Layer 6 of a small transformer language model trained on English Wikipedia (12 layers, counted from 0, width 128).
A neuron's activation on a vector x is GELU(weights . x + bias), where the dot is the dot product.

Input weights of the MLP neurons that the questions are about. A number n stands for (n - 500) times 0.0023.
n11 (bias -0.001): 368 400 507 357 580 568 689 434 578 453 789 373 482 511 500 379 441 354 455 647 407 746 311 437 726 461 684 384 169 745 347 412 457 358 361 589 729 563 481 494 420 515 682 350 603 653 573 599 703 182 543 315 477 477 328 417 543 379 507 507 529 336 509 560 582 482 499 379 373 340 458 644 612 383 582 469 584 479 537 430 536 613 331 369 587 642 503 719 501 686 250 438 516 556 683 349 497 488 264 578 494 547 693 573 462 595 622 488 336 687 541 388 595 274 470 530 463 579 385 616 543 692 498 464 323 699 401 600
n13 (bias -0.001): 357 685 576 614 379 693 470 497 568 476 493 413 557 503 490 429 478 525 371 733 378 392 639 546 385 756 425 374 300 544 600 680 387 731 540 533 524 556 345 548 188 427 397 746 597 459 411 410 511 524 386 497 602 518 612 227 556 632 551 520 394 484 665 238 455 506 462 540 612 619 587 819 340 835 390 601 598 287 594 228 410 389 404 370 765 585 171 481 328 602 490 411 722 669 622 245 801 473 109 615 264 462 439 580 514 571 375 741 264 666 452 269 614 780 553 399 572 352 492 350 477 645 542 577 150 447 755 818
n17 (bias -0.002): 531 421 444 590 413 507 605 281 589 612 632 664 388 449 537 530 621 491 473 442 523 488 552 484 648 692 577 551 550 518 576 353 445 396 474 503 459 389 565 401 395 429 317 562 694 377 548 485 479 451 377 368 520 532 819 698 595 682 470 557 676 467 441 537 473 233 363 655 406 588 523 494 649 615 504 741 722 458 814 582 328 605 289 595 238 425 556 589 429 576 447 339 429 507 306 365 537 743 487 489 504 311 462 514 543 444 193 534 524 481 581 473 427 428 619 630 586 370 312 449 298 318 404 531 437 736 368 682
n51 (bias 0.003): 468 644 313 751 608 491 359 429 449 262 579 252 576 457 472 555 507 846 545 768 596 314 473 439 235 300 601 565 797 469 518 681 362 724 399 671 218 542 344 444 201 504 628 472 451 756 634 330 338 368 401 576 762 476 488 603 351 347 595 409 559 719 760 758 413 756 601 527 362 335 383 306 402 360 278 695 333 540 355 375 580 621 571 908 390 437 763 392 360 621 356 527 329 469 399 632 376 632 250 304 461 703 785 593 196 505 86 610 592 627 516 659 828 406 515 588 677 463 417 294 345 461 484 560 655 360 681 198
n67 (bias -0.001): 549 345 589 583 687 432 401 463 429 493 504 425 591 534 482 474 547 516 691 514 442 543 352 589 514 213 164 482 410 627 373 746 356 490 544 373 628 442 479 527 378 317 208 316 504 379 536 535 972 499 314 598 591 523 238 572 106 328 546 587 592 653 441 561 206 456 628 325 589 758 385 321 526 576 210 705 495 497 522 683 596 632 746 385 364 571 573 634 515 814 643 401 449 680 617 533 215 525 408 522 545 535 551 469 701 301 479 386 473 423 642 579 399 513 629 466 527 223 655 526 474 492 415 345 528 597 560 643
n123 (bias 0.021): 284 623 553 610 635 441 328 573 555 426 426 466 583 300 698 417 425 649 353 492 284 612 618 498 511 638 216 302 536 462 625 515 622 426 450 318 431 596 340 465 518 524 340 478 580 421 481 468 418 547 755 439 554 656 358 541 717 542 454 233 557 722 436 444 631 634 494 565 220 442 669 619 492 271 637 527 363 544 447 345 512 519 601 504 571 481 504 816 371 398 447 717 593 431 599 379 544 385 631 497 490 257 437 414 423 546 314 531 198 691 386 393 467 471 545 770 831 580 799 323 592 643 488 400 736 546 540 318
n133 (bias -0.029): 399 611 370 524 433 392 399 416 624 416 541 398 388 477 632 570 337 657 420 669 346 485 436 558 464 306 437 295 700 408 550 324 456 582 518 821 304 611 490 381 447 492 702 510 565 504 470 456 777 569 745 722 755 672 628 596 452 458 413 499 374 667 400 289 566 583 352 521 559 313 566 540 385 646 636 462 702 471 198 317 410 572 676 272 519 600 417 552 498 653 474 568 578 437 564 322 680 418 619 352 467 484 377 573 660 556 267 503 490 505 450 418 393 464 711 573 481 358 314 422 445 678 543 459 436 536 515 562
n175 (bias -0.005): 768 310 479 415 292 147 377 562 543 193 846 435 739 615 690 617 380 826 369 529 298 724 641 579 700 590 596 526 424 729 532 590 597 372 483 670 92 424 658 555 633 397 477 398 620 513 489 240 470 582 482 562 542 897 409 734 646 503 555 404 281 519 400 369 407 521 612 600 568 300 340 382 700 468 420 527 652 529 512 542 432 751 518 301 526 652 572 299 756 456 269 423 227 529 307 425 354 513 480 311 494 693 450 284 649 540 126 376 82 652 625 528 599 598 294 359 418 541 368 438 644 645 509 394 694 632 582 750
n203 (bias -0.010): 481 520 318 658 673 595 551 511 462 513 521 497 493 451 545 492 553 591 364 432 717 411 481 610 622 413 528 654 488 394 577 552 489 342 556 542 590 317 487 420 446 531 339 301 458 483 751 613 604 705 520 350 653 684 368 552 607 578 516 529 539 225 381 602 523 407 594 351 492 461 429 378 536 181 599 475 555 559 199 438 616 259 579 755 666 487 387 522 596 547 552 470 592 515 521 271 562 504 388 415 566 327 296 311 689 535 746 655 447 347 610 394 375 337 458 311 522 427 658 620 576 325 746 435 592 586 594 657
n268 (bias 0.010): 444 601 619 364 421 429 419 517 306 403 606 518 672 588 598 470 558 497 468 400 341 305 693 323 507 434 359 561 619 477 835 636 352 471 261 755 255 540 411 463 377 643 553 333 809 664 331 532 475 587 458 342 639 461 598 385 409 603 682 638 529 459 519 794 453 589 561 559 537 455 745 549 452 407 452 519 362 622 570 278 512 485 665 584 451 405 450 652 496 481 715 558 358 674 427 624 536 483 396 379 385 441 328 565 561 262 745 499 630 237 546 527 555 619 432 496 259 504 316 424 423 408 583 321 821 477 650 424
n274 (bias 0.009): 608 687 459 597 535 593 593 286 367 404 525 352 394 609 502 507 551 679 550 638 94 152 729 177 412 338 679 686 667 423 394 384 539 480 395 600 338 559 683 534 505 571 309 499 775 464 376 328 519 328 491 789 645 683 294 655 630 724 606 517 537 694 672 480 435 484 495 403 502 446 435 92 330 475 787 495 428 451 462 790 605 896 603 400 546 531 576 751 289 576 388 484 542 668 498 283 502 312 533 384 377 518 569 528 450 453 276 370 557 264 554 474 581 663 438 396 466 176 450 502 497 125 751 673 627 539 345 520
n330 (bias -0.002): 271 462 355 450 347 518 623 505 583 580 630 370 497 582 349 235 651 446 407 524 264 528 678 567 441 349 373 365 501 544 595 423 615 607 621 607 828 711 374 262 335 167 386 512 632 611 636 526 375 590 591 421 339 554 617 269 498 729 841 415 590 377 377 540 441 578 530 480 593 504 364 492 477 570 532 604 574 396 553 648 505 472 618 693 556 572 450 528 678 579 447 624 186 325 623 496 448 406 372 609 552 538 286 342 548 673 345 616 474 751 533 500 458 415 668 638 586 395 329 323 626 513 513 599 615 404 621 427
n365 (bias -0.029): 413 463 576 366 470 432 249 536 544 582 449 528 697 751 511 600 575 301 474 689 514 606 425 750 475 699 204 447 584 346 328 564 478 559 402 444 300 324 340 719 804 416 289 323 705 649 383 763 491 701 548 459 373 787 462 189 541 352 300 317 422 514 385 396 710 501 559 503 507 451 508 483 334 532 472 565 569 494 314 595 819 304 390 499 714 320 440 487 357 435 505 581 553 519 605 352 591 292 724 257 593 435 901 429 415 517 648 534 652 582 828 427 290 448 639 626 516 590 410 446 456 627 418 299 599 377 809 283
n386 (bias -0.000): 569 570 466 556 383 373 609 328 425 545 424 303 399 681 326 451 455 469 573 488 617 395 532 628 535 763 439 530 478 489 511 555 636 191 388 565 468 506 466 674 570 432 666 570 545 583 305 431 537 628 459 516 411 462 684 547 390 463 520 368 154 382 294 487 301 549 516 779 401 535 293 556 585 553 167 481 514 462 580 688 317 591 473 356 340 654 534 538 516 458 523 462 373 528 683 347 396 667 469 392 357 542 504 441 641 611 572 780 562 492 262 408 479 729 571 600 399 477 656 772 455 505 682 745 707 571 451 473
n400 (bias 0.004): 428 497 455 454 308 558 401 569 448 362 644 511 395 627 392 620 413 524 292 238 484 632 534 448 591 507 390 575 465 501 473 435 552 585 406 489 477 713 644 542 630 506 496 405 583 522 535 542 140 541 477 435 496 542 521 333 373 511 506 417 695 543 634 632 497 426 672 362 264 261 314 533 655 451 494 514 477 393 346 417 605 488 346 531 617 657 368 722 533 580 558 354 557 410 509 401 576 784 414 489 403 337 623 717 592 446 390 684 558 575 569 487 344 429 680 712 677 666 495 516 428 515 581 422 515 568 666 619
n429 (bias 0.020): 506 459 323 618 362 481 596 443 713 323 344 531 507 639 599 373 453 593 632 441 576 493 445 292 519 636 574 259 549 545 632 442 618 539 517 566 471 416 459 447 736 336 594 327 610 382 546 377 393 489 589 527 753 724 458 476 522 726 413 264 557 483 683 634 483 667 592 509 482 566 563 291 454 557 404 417 796 509 569 714 494 403 382 441 421 625 398 399 492 421 637 426 310 373 539 658 632 335 541 497 363 423 436 379 476 487 560 429 455 621 362 325 628 596 556 690 536 691 509 278 321 440 621 456 563 632 427 437
n435 (bias 0.025): 486 521 468 333 417 477 481 470 558 672 465 659 452 421 552 451 599 458 548 575 460 388 588 606 424 611 712 599 562 409 424 589 362 554 378 659 463 659 746 578 404 600 539 430 654 429 467 578 424 422 354 379 426 533 496 457 403 382 501 396 573 485 562 317 522 467 402 672 487 397 358 399 485 441 448 616 440 649 801 620 447 499 186 492 505 835 536 525 620 510 655 564 434 370 291 634 501 498 409 451 496 679 498 457 482 344 621 615 622 677 773 416 369 441 505 211 363 584 656 473 198 401 499 286 505 424 689 648
n488 (bias -0.004): 585 304 542 400 447 637 501 563 630 719 777 443 428 523 855 362 444 862 642 438 165 385 765 442 789 589 516 477 506 448 596 558 641 332 410 184 393 482 539 433 301 443 534 370 563 551 271 412 521 569 392 269 643 512 294 493 627 474 377 302 686 700 496 841 687 293 440 338 690 672 855 426 424 420 751 278 390 502 289 564 479 550 458 462 431 462 624 283 548 728 372 628 497 465 707 235 422 444 289 279 449 321 501 450 356 587 311 616 608 489 450 686 738 404 368 604 434 497 385 375 468 804 726 821 644 457 421 311
n498 (bias 0.004): 556 528 444 593 348 445 621 551 520 585 442 204 405 410 421 419 472 617 341 518 650 403 377 570 476 524 448 484 225 504 443 625 435 480 307 483 452 615 536 580 649 503 455 564 785 475 227 456 285 613 570 532 748 529 342 414 509 244 322 588 551 353 398 668 413 519 411 609 477 501 365 482 390 649 325 401 638 522 614 567 517 400 377 471 677 698 540 545 679 409 580 634 408 545 403 537 409 499 435 362 562 654 440 689 434 499 455 591 541 717 619 731 606 354 634 208 466 519 571 485 436 451 540 633 559 823 303 420

Each question shows a token from some text and the vector x that enters the MLP there. A number n stands for (n - 500) times 0.0084.

" Bob": 278 555 356 503 563 567 464 581 433 401 351 538 577 446 445 428 409 472 375 537 623 573 543 491 414 456 599 597 537 486 523 438 569 617 673 548 633 560 556 705 690 441 624 456 439 466 459 495 547 457 648 293 412 510 586 582 434 669 452 326 448 750 535 357 501 431 375 530 416 665 525 764 479 543 684 231 609 637 629 434 462 478 463 510 605 579 600 291 539 592 612 530 168 652 577 358 372 502 301 499 433 302 565 501 718 381 402 418 613 333 473 820 594 471 486 396 434 539 560 626 598 272 378 376 489 678 508 404
Which neuron lights up most? n429

"ame": 249 487 402 427 549 618 430 590 440 391 349 462 492 424 501 415 455 417 345 552 655 555 584 536 390 452 662 555 547 570 491 453 583 631 707 528 651 522 465 734 725 486 596 524 390 473 478 512 655 474 573 346 426 530 618 607 433 717 443 323 398 810 585 392 614 370 417 540 436 597 556 758 494 579 692 244 579 625 564 538 586 441 445 537 556 527 565 374 521 477 712 509 278 638 457 274 311 500 284 523 406 344 530 478 608 451 423 446 525 386 485 842 558 461 476 341 499 604 548 592 521 249 333 367 521 548 644 360
Which neuron lights up most? n435

" colour": 352 577 365 548 524 540 464 514 463 398 297 597 529 525 553 404 556 483 385 538 732 519 430 480 456 423 568 543 534 527 469 424 645 589 622 548 581 664 453 754 642 472 564 464 412 492 444 523 579 501 628 285 285 473 568 590 352 610 424 305 451 720 528 326 471 499 520 523 328 649 484 660 529 691 672 249 622 628 523 492 432 572 506 524 556 512 642 342 578 508 623 505 316 651 624 299 352 556 262 487 410 313 586 486 670 466 367 435 654 292 453 919 627 500 467 382 493 496 519 572 631 346 316 358 464 599 583 385
Which neuron lights up most? n386

" sixth": 256 608 417 498 572 539 508 520 398 425 400 552 587 470 539 441 421 528 380 578 715 553 426 481 397 426 596 537 528 495 477 469 595 626 601 608 607 657 487 676 668 449 550 447 358 589 471 415 552 414 610 307 300 520 564 631 377 666 426 288 363 741 508 387 483 434 475 560 389 663 532 687 470 588 674 264 625 631 599 394 432 557 516 529 551 558 648 363 460 554 581 504 274 689 527 281 383 523 267 449 386 353 602 418 633 421 453 471 672 344 549 893 649 513 405 447 490 559 498 566 660 328 292 392 516 558 562 357
The most active neuron and its activation: n51, at about 2.8

" affect": 306 596 369 524 503 502 527 654 492 445 325 559 521 550 489 396 478 437 380 522 671 626 372 480 448 464 590 525 449 510 492 433 499 592 614 609 641 596 527 750 626 417 634 505 415 457 492 488 574 453 647 285 307 527 517 546 446 694 405 345 448 676 540 341 532 463 363 528 395 665 557 691 529 608 698 225 661 641 530 432 433 500 529 531 617 549 643 378 532 495 594 480 250 693 549 294 365 505 266 495 426 321 590 494 681 422 416 471 625 337 464 946 565 415 447 407 529 533 559 562 570 312 375 375 457 627 562 383
The most active neuron and its activation: n11, at about 1.2

"n": 251 496 405 510 555 569 529 618 480 325 383 583 535 348 469 469 466 448 382 462 571 550 507 454 438 478 557 545 535 467 433 407 571 626 684 538 608 604 532 699 612 407 581 446 416 534 518 463 552 347 614 351 426 570 565 593 416 616 371 338 404 783 605 352 545 450 403 498 389 685 530 782 492 584 781 247 552 606 659 464 381 575 512 499 569 587 683 341 505 481 576 549 219 646 573 337 470 512 276 572 413 327 581 443 731 431 418 461 650 292 482 789 578 523 406 369 427 595 463 603 591 389 368 353 560 590 602 407
Which neuron lights up most? n123

" different": 272 589 374 502 566 523 547 601 430 361 328 522 534 455 506 405 531 507 385 584 700 529 410 480 474 429 572 616 574 546 509 376 665 592 651 518 597 640 492 753 592 506 568 469 440 476 485 459 505 520 624 303 272 551 534 604 360 613 434 320 441 686 542 392 501 469 421 564 379 636 519 712 492 653 667 244 630 679 561 442 410 526 495 550 561 534 671 348 563 495 521 551 254 679 526 306 392 533 252 426 460 340 588 484 622 489 397 404 640 292 459 931 641 489 426 422 509 576 524 579 568 302 361 408 472 575 594 338
Which neuron lights up most? n51

" which": 347 531 368 495 522 506 554 605 469 434 342 510 549 510 429 384 455 499 401 524 668 551 413 488 386 435 538 549 420 454 484 461 556 600 623 588 590 589 514 650 639 414 600 483 442 517 505 543 529 434 655 313 361 548 542 607 433 650 445 302 404 714 493 331 552 432 394 572 446 664 527 715 508 641 734 230 640 571 604 375 498 487 499 540 571 580 669 319 637 488 535 535 270 717 530 268 366 479 269 552 408 335 603 490 748 398 417 439 615 335 400 915 584 477 441 394 459 540 570 583 582 303 401 408 512 647 564 459
Which neuron lights up most? n498

"s": 290 552 382 524 506 601 549 582 473 404 400 580 524 358 581 463 442 494 363 573 675 498 532 515 475 425 577 590 512 465 530 420 592 592 757 537 591 568 530 675 671 448 626 460 407 504 513 458 555 462 650 295 372 555 579 490 351 652 355 274 448 767 506 403 536 431 445 600 398 609 549 796 451 638 729 269 620 614 550 421 396 479 418 468 531 565 553 338 501 454 580 559 261 698 528 293 399 513 304 516 400 346 615 418 711 393 432 495 610 285 528 880 635 467 427 441 481 613 523 556 606 284 384 369 548 534 556 384
The two highest activations, in order: n488, n133

"on": 266 545 387 491 488 593 477 636 478 410 397 512 535 403 490 391 453 404 381 488 660 543 457 474 401 504 579 477 535 463 441 449 619 636 627 600 665 589 533 719 682 430 609 441 460 511 532 504 541 412 604 309 420 603 565 553 389 670 419 298 418 757 522 391 489 441 441 620 421 610 469 722 476 617 806 255 553 666 620 467 436 545 457 483 552 603 581 404 550 505 618 505 290 650 471 299 436 458 277 507 408 319 589 411 718 401 366 487 702 319 475 881 611 513 410 385 512 553 510 588 568 326 361 358 501 526 576 395
The three highest activations, in order: n435, n429, n400

"'": 285 561 358 528 512 521 462 624 471 395 426 542 529 445 486 440 500 462 342 485 605 536 492 455 440 454 555 492 561 406 453 426 638 617 588 636 656 614 488 716 627 490 695 436 396 450 496 498 561 398 601 295 321 605 559 543 405 694 444 329 384 741 546 380 494 452 450 576 419 685 538 742 492 586 736 237 596 561 612 436 426 503 476 558 582 580 622 299 568 505 604 550 278 670 550 291 399 417 290 495 358 314 605 480 712 448 429 524 696 294 472 832 610 495 481 434 460 580 551 552 589 346 294 345 536 593 557 402
The two highest activations, in order: n133, n429

" with": 278 555 351 483 500 492 568 562 525 384 337 606 503 499 468 436 432 462 383 528 631 530 504 463 380 416 599 530 488 497 470 417 561 603 603 643 602 562 539 693 591 458 618 516 456 471 522 508 573 453 603 299 384 523 570 584 432 643 454 334 487 739 490 342 496 418 456 483 487 646 533 694 537 621 746 235 572 599 551 386 512 512 505 599 548 541 702 411 593 462 511 497 244 719 585 263 433 543 269 489 468 329 619 517 707 383 414 473 644 270 432 884 561 472 496 370 474 531 503 653 563 305 328 390 452 666 494 427
The three highest activations, in order: n17, n133, n11

"nic": 297 596 369 515 524 598 485 608 513 342 367 631 519 408 465 396 470 476 328 535 672 623 497 464 404 453 609 617 584 484 491 396 562 550 667 600 653 512 521 747 662 411 611 440 457 509 462 504 574 403 654 320 389 484 593 563 368 621 431 258 440 717 605 445 530 456 466 459 310 695 513 720 472 597 696 248 611 619 563 525 452 539 478 437 540 579 691 311 479 471 676 582 271 616 524 344 368 516 257 448 384 341 514 453 682 415 508 486 640 313 519 828 612 541 453 386 422 590 576 603 605 307 298 387 460 576 536 424
The most active neuron and its activation: n429, at about 1.6

" way": 328 497 347 536 527 562 499 567 511 394 327 453 553 463 480 411 488 528 392 550 684 546 435 533 403 441 578 540 605 509 503 457 637 650 632 601 624 580 481 709 601 484 594 465 381 475 531 538 594 500 687 359 288 545 562 562 324 603 393 331 434 711 577 374 507 445 477 504 410 636 482 691 498 633 674 240 639 660 595 421 480 508 486 557 609 552 633 362 553 489 531 433 281 711 500 304 358 486 311 573 443 315 589 436 711 393 388 436 688 288 517 913 653 502 431 434 483 481 514 577 546 283 295 366 484 576 537 346
Which neuron lights up most? n51

":": 345 533 379 509 488 496 511 631 471 397 350 534 475 430 494 447 441 430 378 529 623 595 498 469 421 442 598 557 484 504 492 450 487 677 667 584 633 539 500 703 652 453 619 527 452 462 503 501 535 416 605 354 349 490 573 573 422 679 388 314 407 763 562 408 594 439 399 511 406 689 510 737 477 617 695 296 573 622 662 407 412 522 497 608 608 609 655 319 518 529 616 494 225 620 573 257 386 534 271 531 435 313 593 536 725 405 439 444 638 279 495 865 570 489 445 406 424 525 559 553 609 307 339 358 465 559 511 481
Which neuron lights up most? n17

" of": 283 517 343 526 540 527 497 599 481 411 410 517 472 478 517 369 455 454 435 552 672 540 565 452 441 388 543 548 521 443 508 414 585 671 679 595 689 515 460 797 629 432 664 542 463 440 503 456 477 468 602 383 368 525 528 589 382 621 493 355 457 746 567 355 562 447 453 528 426 694 522 812 458 598 699 215 501 645 599 493 456 502 522 529 600 538 593 225 589 473 608 493 251 638 533 244 429 509 289 497 454 348 526 518 700 405 497 443 592 292 483 842 603 532 437 437 471 606 547 533 596 276 333 389 486 481 528 416
Which neuron lights up most? n330

" previous": 294 572 375 544 501 506 521 629 440 414 337 553 543 465 470 401 492 574 390 544 699 557 476 479 402 410 540 579 545 486 477 448 568 630 612 633 626 598 494 714 604 449 608 437 435 525 475 440 493 452 615 322 334 503 583 613 366 609 422 282 418 744 485 405 477 461 492 574 392 647 504 719 491 579 682 226 605 672 594 422 497 500 490 553 540 567 634 339 613 548 531 536 253 704 526 293 421 556 294 477 420 315 620 460 703 394 375 488 669 304 476 878 635 539 419 377 500 510 547 585 582 319 350 402 514 511 572 313
Which neuron lights up most? n51

"we": 259 522 363 473 531 601 526 601 459 423 360 490 517 397 482 414 371 532 299 519 596 638 529 490 376 458 623 487 597 466 423 438 636 610 618 637 579 559 514 725 701 427 577 463 428 581 458 508 600 424 591 295 433 614 515 576 456 665 436 321 437 687 588 322 584 391 432 432 488 721 531 705 481 608 759 268 566 584 602 490 532 543 473 604 645 591 645 343 549 510 545 572 279 648 396 318 458 525 303 575 429 295 581 414 737 429 400 513 614 261 472 807 609 549 512 399 409 574 477 528 534 226 344 365 511 507 565 420
The two highest activations, in order: n274, n133

"er": 290 497 397 443 536 550 514 596 434 372 351 559 504 408 532 404 548 455 419 507 620 491 472 398 460 467 540 538 566 497 390 410 593 508 570 550 594 605 514 716 627 411 596 511 524 472 540 544 552 468 603 293 385 621 533 529 494 662 388 335 585 764 580 346 475 412 502 551 456 691 487 686 497 663 763 264 592 644 546 432 452 645 508 448 584 548 660 364 483 574 570 465 276 670 536 293 383 548 215 535 501 335 524 462 709 521 353 464 676 332 497 893 539 507 485 399 411 518 433 596 605 296 375 318 527 596 572 317
The three highest activations, in order: n274, n488, n17

"a": 277 577 369 562 479 554 493 625 501 368 384 569 552 331 484 467 430 531 343 521 640 638 565 501 394 516 575 535 540 439 440 467 554 559 650 537 643 603 573 677 709 443 599 462 459 484 533 510 603 366 645 332 364 540 626 578 432 657 359 308 404 737 596 379 531 435 439 501 434 633 509 806 528 679 733 221 538 649 560 413 438 464 487 479 497 588 635 365 576 510 565 551 281 643 525 348 327 467 254 528 366 328 550 446 713 417 443 479 639 298 454 795 588 526 437 360 504 583 523 588 585 254 334 355 562 538 556 442
Which neuron lights up most? n123

" In": 314 555 330 437 551 510 572 675 467 369 334 555 519 409 528 414 411 419 382 593 673 534 454 460 437 456 634 568 415 513 443 473 601 590 622 611 593 572 529 727 645 424 582 505 432 495 513 556 530 434 635 316 375 544 538 578 514 703 438 323 416 734 507 336 483 388 457 531 446 706 594 704 523 605 737 247 599 658 564 388 467 509 507 559 548 608 642 314 533 495 566 520 178 698 527 317 382 566 278 483 438 341 588 460 684 376 420 491 586 320 489 850 549 488 479 436 457 542 528 562 527 307 326 401 550 611 487 402
Which neuron lights up most? n17

" were": 290 523 404 483 537 500 551 579 509 420 398 563 530 498 509 430 395 496 343 523 647 591 440 437 363 455 544 553 505 491 501 479 663 572 638 659 662 597 502 708 614 408 611 497 445 426 578 468 537 474 609 318 362 527 538 583 434 635 427 348 457 749 513 333 512 425 435 504 377 662 566 667 497 683 696 272 668 657 603 365 399 489 439 531 584 553 646 331 563 476 590 532 270 702 530 268 392 464 233 547 465 364 624 450 676 391 480 417 682 318 454 896 612 474 454 352 366 565 477 572 582 362 346 404 521 638 510 393
The three highest activations, in order: n498, n11, n429

"–": 320 564 392 504 476 529 470 581 390 374 325 568 606 501 545 446 442 488 358 565 667 548 544 478 407 476 618 559 523 498 429 456 604 688 590 550 598 559 521 667 618 439 575 549 358 458 478 468 549 401 641 302 385 543 557 598 473 679 438 330 417 761 614 378 534 464 449 588 396 610 559 685 485 673 684 251 593 595 639 360 443 501 505 533 608 616 676 311 503 578 582 496 209 669 513 271 418 547 278 434 407 332 532 523 734 515 421 432 618 280 446 810 595 513 460 441 483 581 511 551 548 296 265 420 486 563 557 333
The two highest activations, in order: n13, n51

" fall": 314 504 389 511 555 569 474 618 442 419 362 465 523 533 513 407 458 491 340 483 695 650 386 502 393 437 576 515 526 489 481 438 650 597 617 631 660 602 534 733 636 434 570 446 364 461 485 484 593 507 629 250 289 565 498 557 447 704 410 388 423 704 539 356 519 421 327 506 404 630 578 702 559 655 709 236 646 620 592 449 413 561 495 539 639 585 588 318 495 487 526 492 265 669 634 329 405 437 247 584 452 360 617 448 689 411 417 492 656 331 513 877 580 455 404 462 431 525 488 567 567 332 388 338 487 662 580 333
The most active neuron and its activation: n11, at about 1.5

" replaced": 317 557 389 447 563 454 576 628 526 372 333 555 457 424 514 401 526 494 368 509 657 585 498 445 409 469 594 561 534 533 468 462 596 633 663 615 611 606 567 675 640 428 591 465 406 498 541 437 571 490 630 318 372 484 545 563 414 644 402 306 482 718 550 328 518 457 381 490 342 641 508 739 518 612 685 228 534 584 579 425 494 551 510 595 604 553 673 318 627 537 574 514 237 698 596 308 400 494 253 532 393 327 584 520 692 493 391 392 641 326 499 876 566 442 450 352 484 545 482 598 603 282 353 387 495 618 521 354
Which neuron lights up most? n330

"ing": 230 481 374 502 489 535 605 604 544 411 302 477 550 452 523 468 587 429 413 542 635 615 451 451 461 521 544 531 546 463 584 387 661 547 664 527 619 558 544 714 573 418 552 415 377 596 548 442 618 485 626 383 344 471 462 560 435 686 291 308 388 722 544 360 435 475 480 535 415 584 591 713 462 718 727 264 613 538 554 417 468 570 512 565 628 512 635 417 578 474 609 528 277 687 479 230 432 418 246 559 449 360 567 484 707 441 430 506 666 312 448 871 615 517 459 435 423 558 529 556 593 334 387 402 462 529 548 312
Which neuron lights up most? n330

"ter": 209 530 411 506 541 547 469 583 370 324 345 587 492 488 483 430 444 507 336 499 682 585 611 453 418 426 649 504 566 442 399 437 531 643 644 523 565 529 561 788 666 476 615 443 530 520 488 462 520 472 603 342 418 541 563 603 464 634 406 257 453 758 559 395 510 448 429 489 419 680 567 691 536 632 744 233 547 617 556 483 410 489 495 495 517 509 758 341 475 526 573 485 324 619 528 359 409 476 258 479 446 322 595 461 712 406 419 435 629 312 493 822 625 542 400 366 482 537 558 595 583 288 429 351 564 563 614 401
Which neuron lights up most? n274

"rib": 205 540 397 472 475 494 489 657 577 388 345 563 471 476 470 424 390 425 351 533 700 593 458 525 423 499 562 535 469 491 413 422 615 617 597 616 566 614 599 746 680 423 625 493 451 496 532 552 597 462 641 315 330 575 552 436 504 616 416 281 453 715 598 364 549 452 450 462 371 625 498 659 435 592 689 283 672 594 554 425 506 517 531 527 602 598 615 361 507 498 574 607 257 651 460 318 355 476 302 499 344 308 628 473 671 407 411 524 667 351 556 913 592 542 442 463 448 610 569 556 578 286 328 350 492 490 623 387
Which neuron lights up most? n365

" g": 287 524 420 485 543 514 500 555 439 410 350 521 546 453 442 415 414 445 382 502 709 556 535 515 449 447 552 562 510 510 485 410 658 665 646 570 617 575 508 727 691 497 622 550 388 444 492 479 537 493 599 334 362 438 550 611 429 687 485 295 422 733 606 348 489 408 423 538 394 598 530 694 490 633 664 193 598 604 586 463 372 495 526 578 651 529 612 351 505 522 631 466 262 724 603 324 351 559 291 490 375 355 567 470 700 478 404 402 638 313 550 805 578 497 394 415 461 573 549 588 619 279 253 339 525 700 598 334
The most active neuron and its activation: n386, at about 0.61

" used": 284 534 356 497 533 477 571 586 524 378 400 560 504 416 499 399 457 470 402 501 643 565 372 466 403 444 541 575 557 517 487 390 621 610 680 622 619 576 510 719 612 428 613 496 453 500 580 473 588 477 622 312 362 483 531 532 434 633 410 328 468 725 542 385 509 477 467 496 351 668 494 681 501 663 722 254 605 616 635 398 495 536 450 581 541 572 616 326 584 497 538 562 248 711 592 272 378 484 249 589 442 330 557 490 708 453 400 454 624 277 461 880 596 471 476 382 488 570 472 594 577 300 338 368 545 609 538 371
The three highest activations, in order: n330, n11, n429

";": 316 490 383 478 473 505 485 618 511 422 324 538 542 423 457 471 409 491 387 556 662 558 480 477 379 445 555 530 527 453 439 443 559 597 661 564 620 553 539 648 666 462 566 509 428 432 531 531 557 410 620 356 350 596 605 551 412 677 448 317 440 771 529 374 558 484 421 546 409 653 537 770 522 632 708 303 619 656 629 399 473 488 485 621 559 560 660 368 529 489 568 503 225 666 536 258 378 516 251 510 409 318 597 482 703 383 445 435 626 311 440 862 600 444 497 369 474 613 540 606 588 272 335 380 487 604 532 449
Which neuron lights up most? n17

" 2006": 300 561 368 478 504 556 528 586 494 404 340 569 508 437 531 447 454 585 336 544 638 643 444 505 399 434 602 565 548 469 451 464 554 654 621 582 669 599 495 687 707 427 577 447 412 623 496 504 544 426 615 310 404 502 596 599 385 663 383 320 437 700 530 358 509 404 426 525 387 745 494 748 503 594 671 240 634 563 598 394 499 496 555 582 583 526 643 344 540 611 622 596 234 623 521 302 345 573 270 503 336 338 594 480 672 445 362 503 654 325 497 861 594 487 462 413 470 502 523 529 531 285 276 392 524 555 514 395
The two highest activations, in order: n51, n330

"mar": 272 465 349 468 488 557 420 610 433 363 383 453 538 413 516 483 476 405 352 476 699 578 444 468 390 447 563 551 497 518 431 436 538 554 717 643 600 517 490 751 712 434 621 564 380 470 488 487 488 497 597 362 443 542 560 554 419 659 435 352 417 772 577 392 478 407 456 514 419 637 525 717 472 542 725 200 595 716 609 466 479 521 530 465 628 611 700 370 579 452 522 452 313 646 561 288 455 512 333 469 465 308 602 450 681 442 397 496 742 332 506 875 576 507 454 362 431 542 554 583 558 346 375 323 466 574 606 382
Which neuron lights up most? n400

" the": 265 495 387 517 531 470 550 599 445 424 379 508 549 487 461 486 404 500 361 544 623 455 452 436 416 473 577 611 526 521 539 471 636 621 652 594 583 578 470 722 581 487 587 454 438 504 470 497 576 446 621 308 343 508 576 587 403 680 380 359 428 678 470 363 520 483 459 536 439 640 545 800 501 602 733 264 649 643 613 372 429 499 493 603 581 520 665 326 550 478 593 547 246 710 523 247 402 477 299 471 414 335 620 431 705 392 439 494 666 283 509 842 647 487 446 430 450 530 558 563 574 277 374 357 533 514 544 368
The three highest activations, in order: n268, n386, n203

"l": 291 571 391 538 530 596 479 614 492 380 380 597 566 382 467 419 485 479 378 526 656 602 560 439 397 405 548 603 590 407 459 469 556 628 617 561 574 550 527 723 631 446 599 456 469 490 463 493 548 339 640 279 366 537 564 616 383 641 435 267 439 777 570 364 545 438 406 515 372 652 549 764 480 577 727 280 510 611 628 511 426 543 496 428 574 533 643 349 494 542 603 619 229 635 578 365 412 506 298 552 410 299 556 449 692 368 414 520 642 300 500 828 605 543 415 372 432 591 546 601 593 310 309 383 511 576 578 384
Which neuron lights up most? n435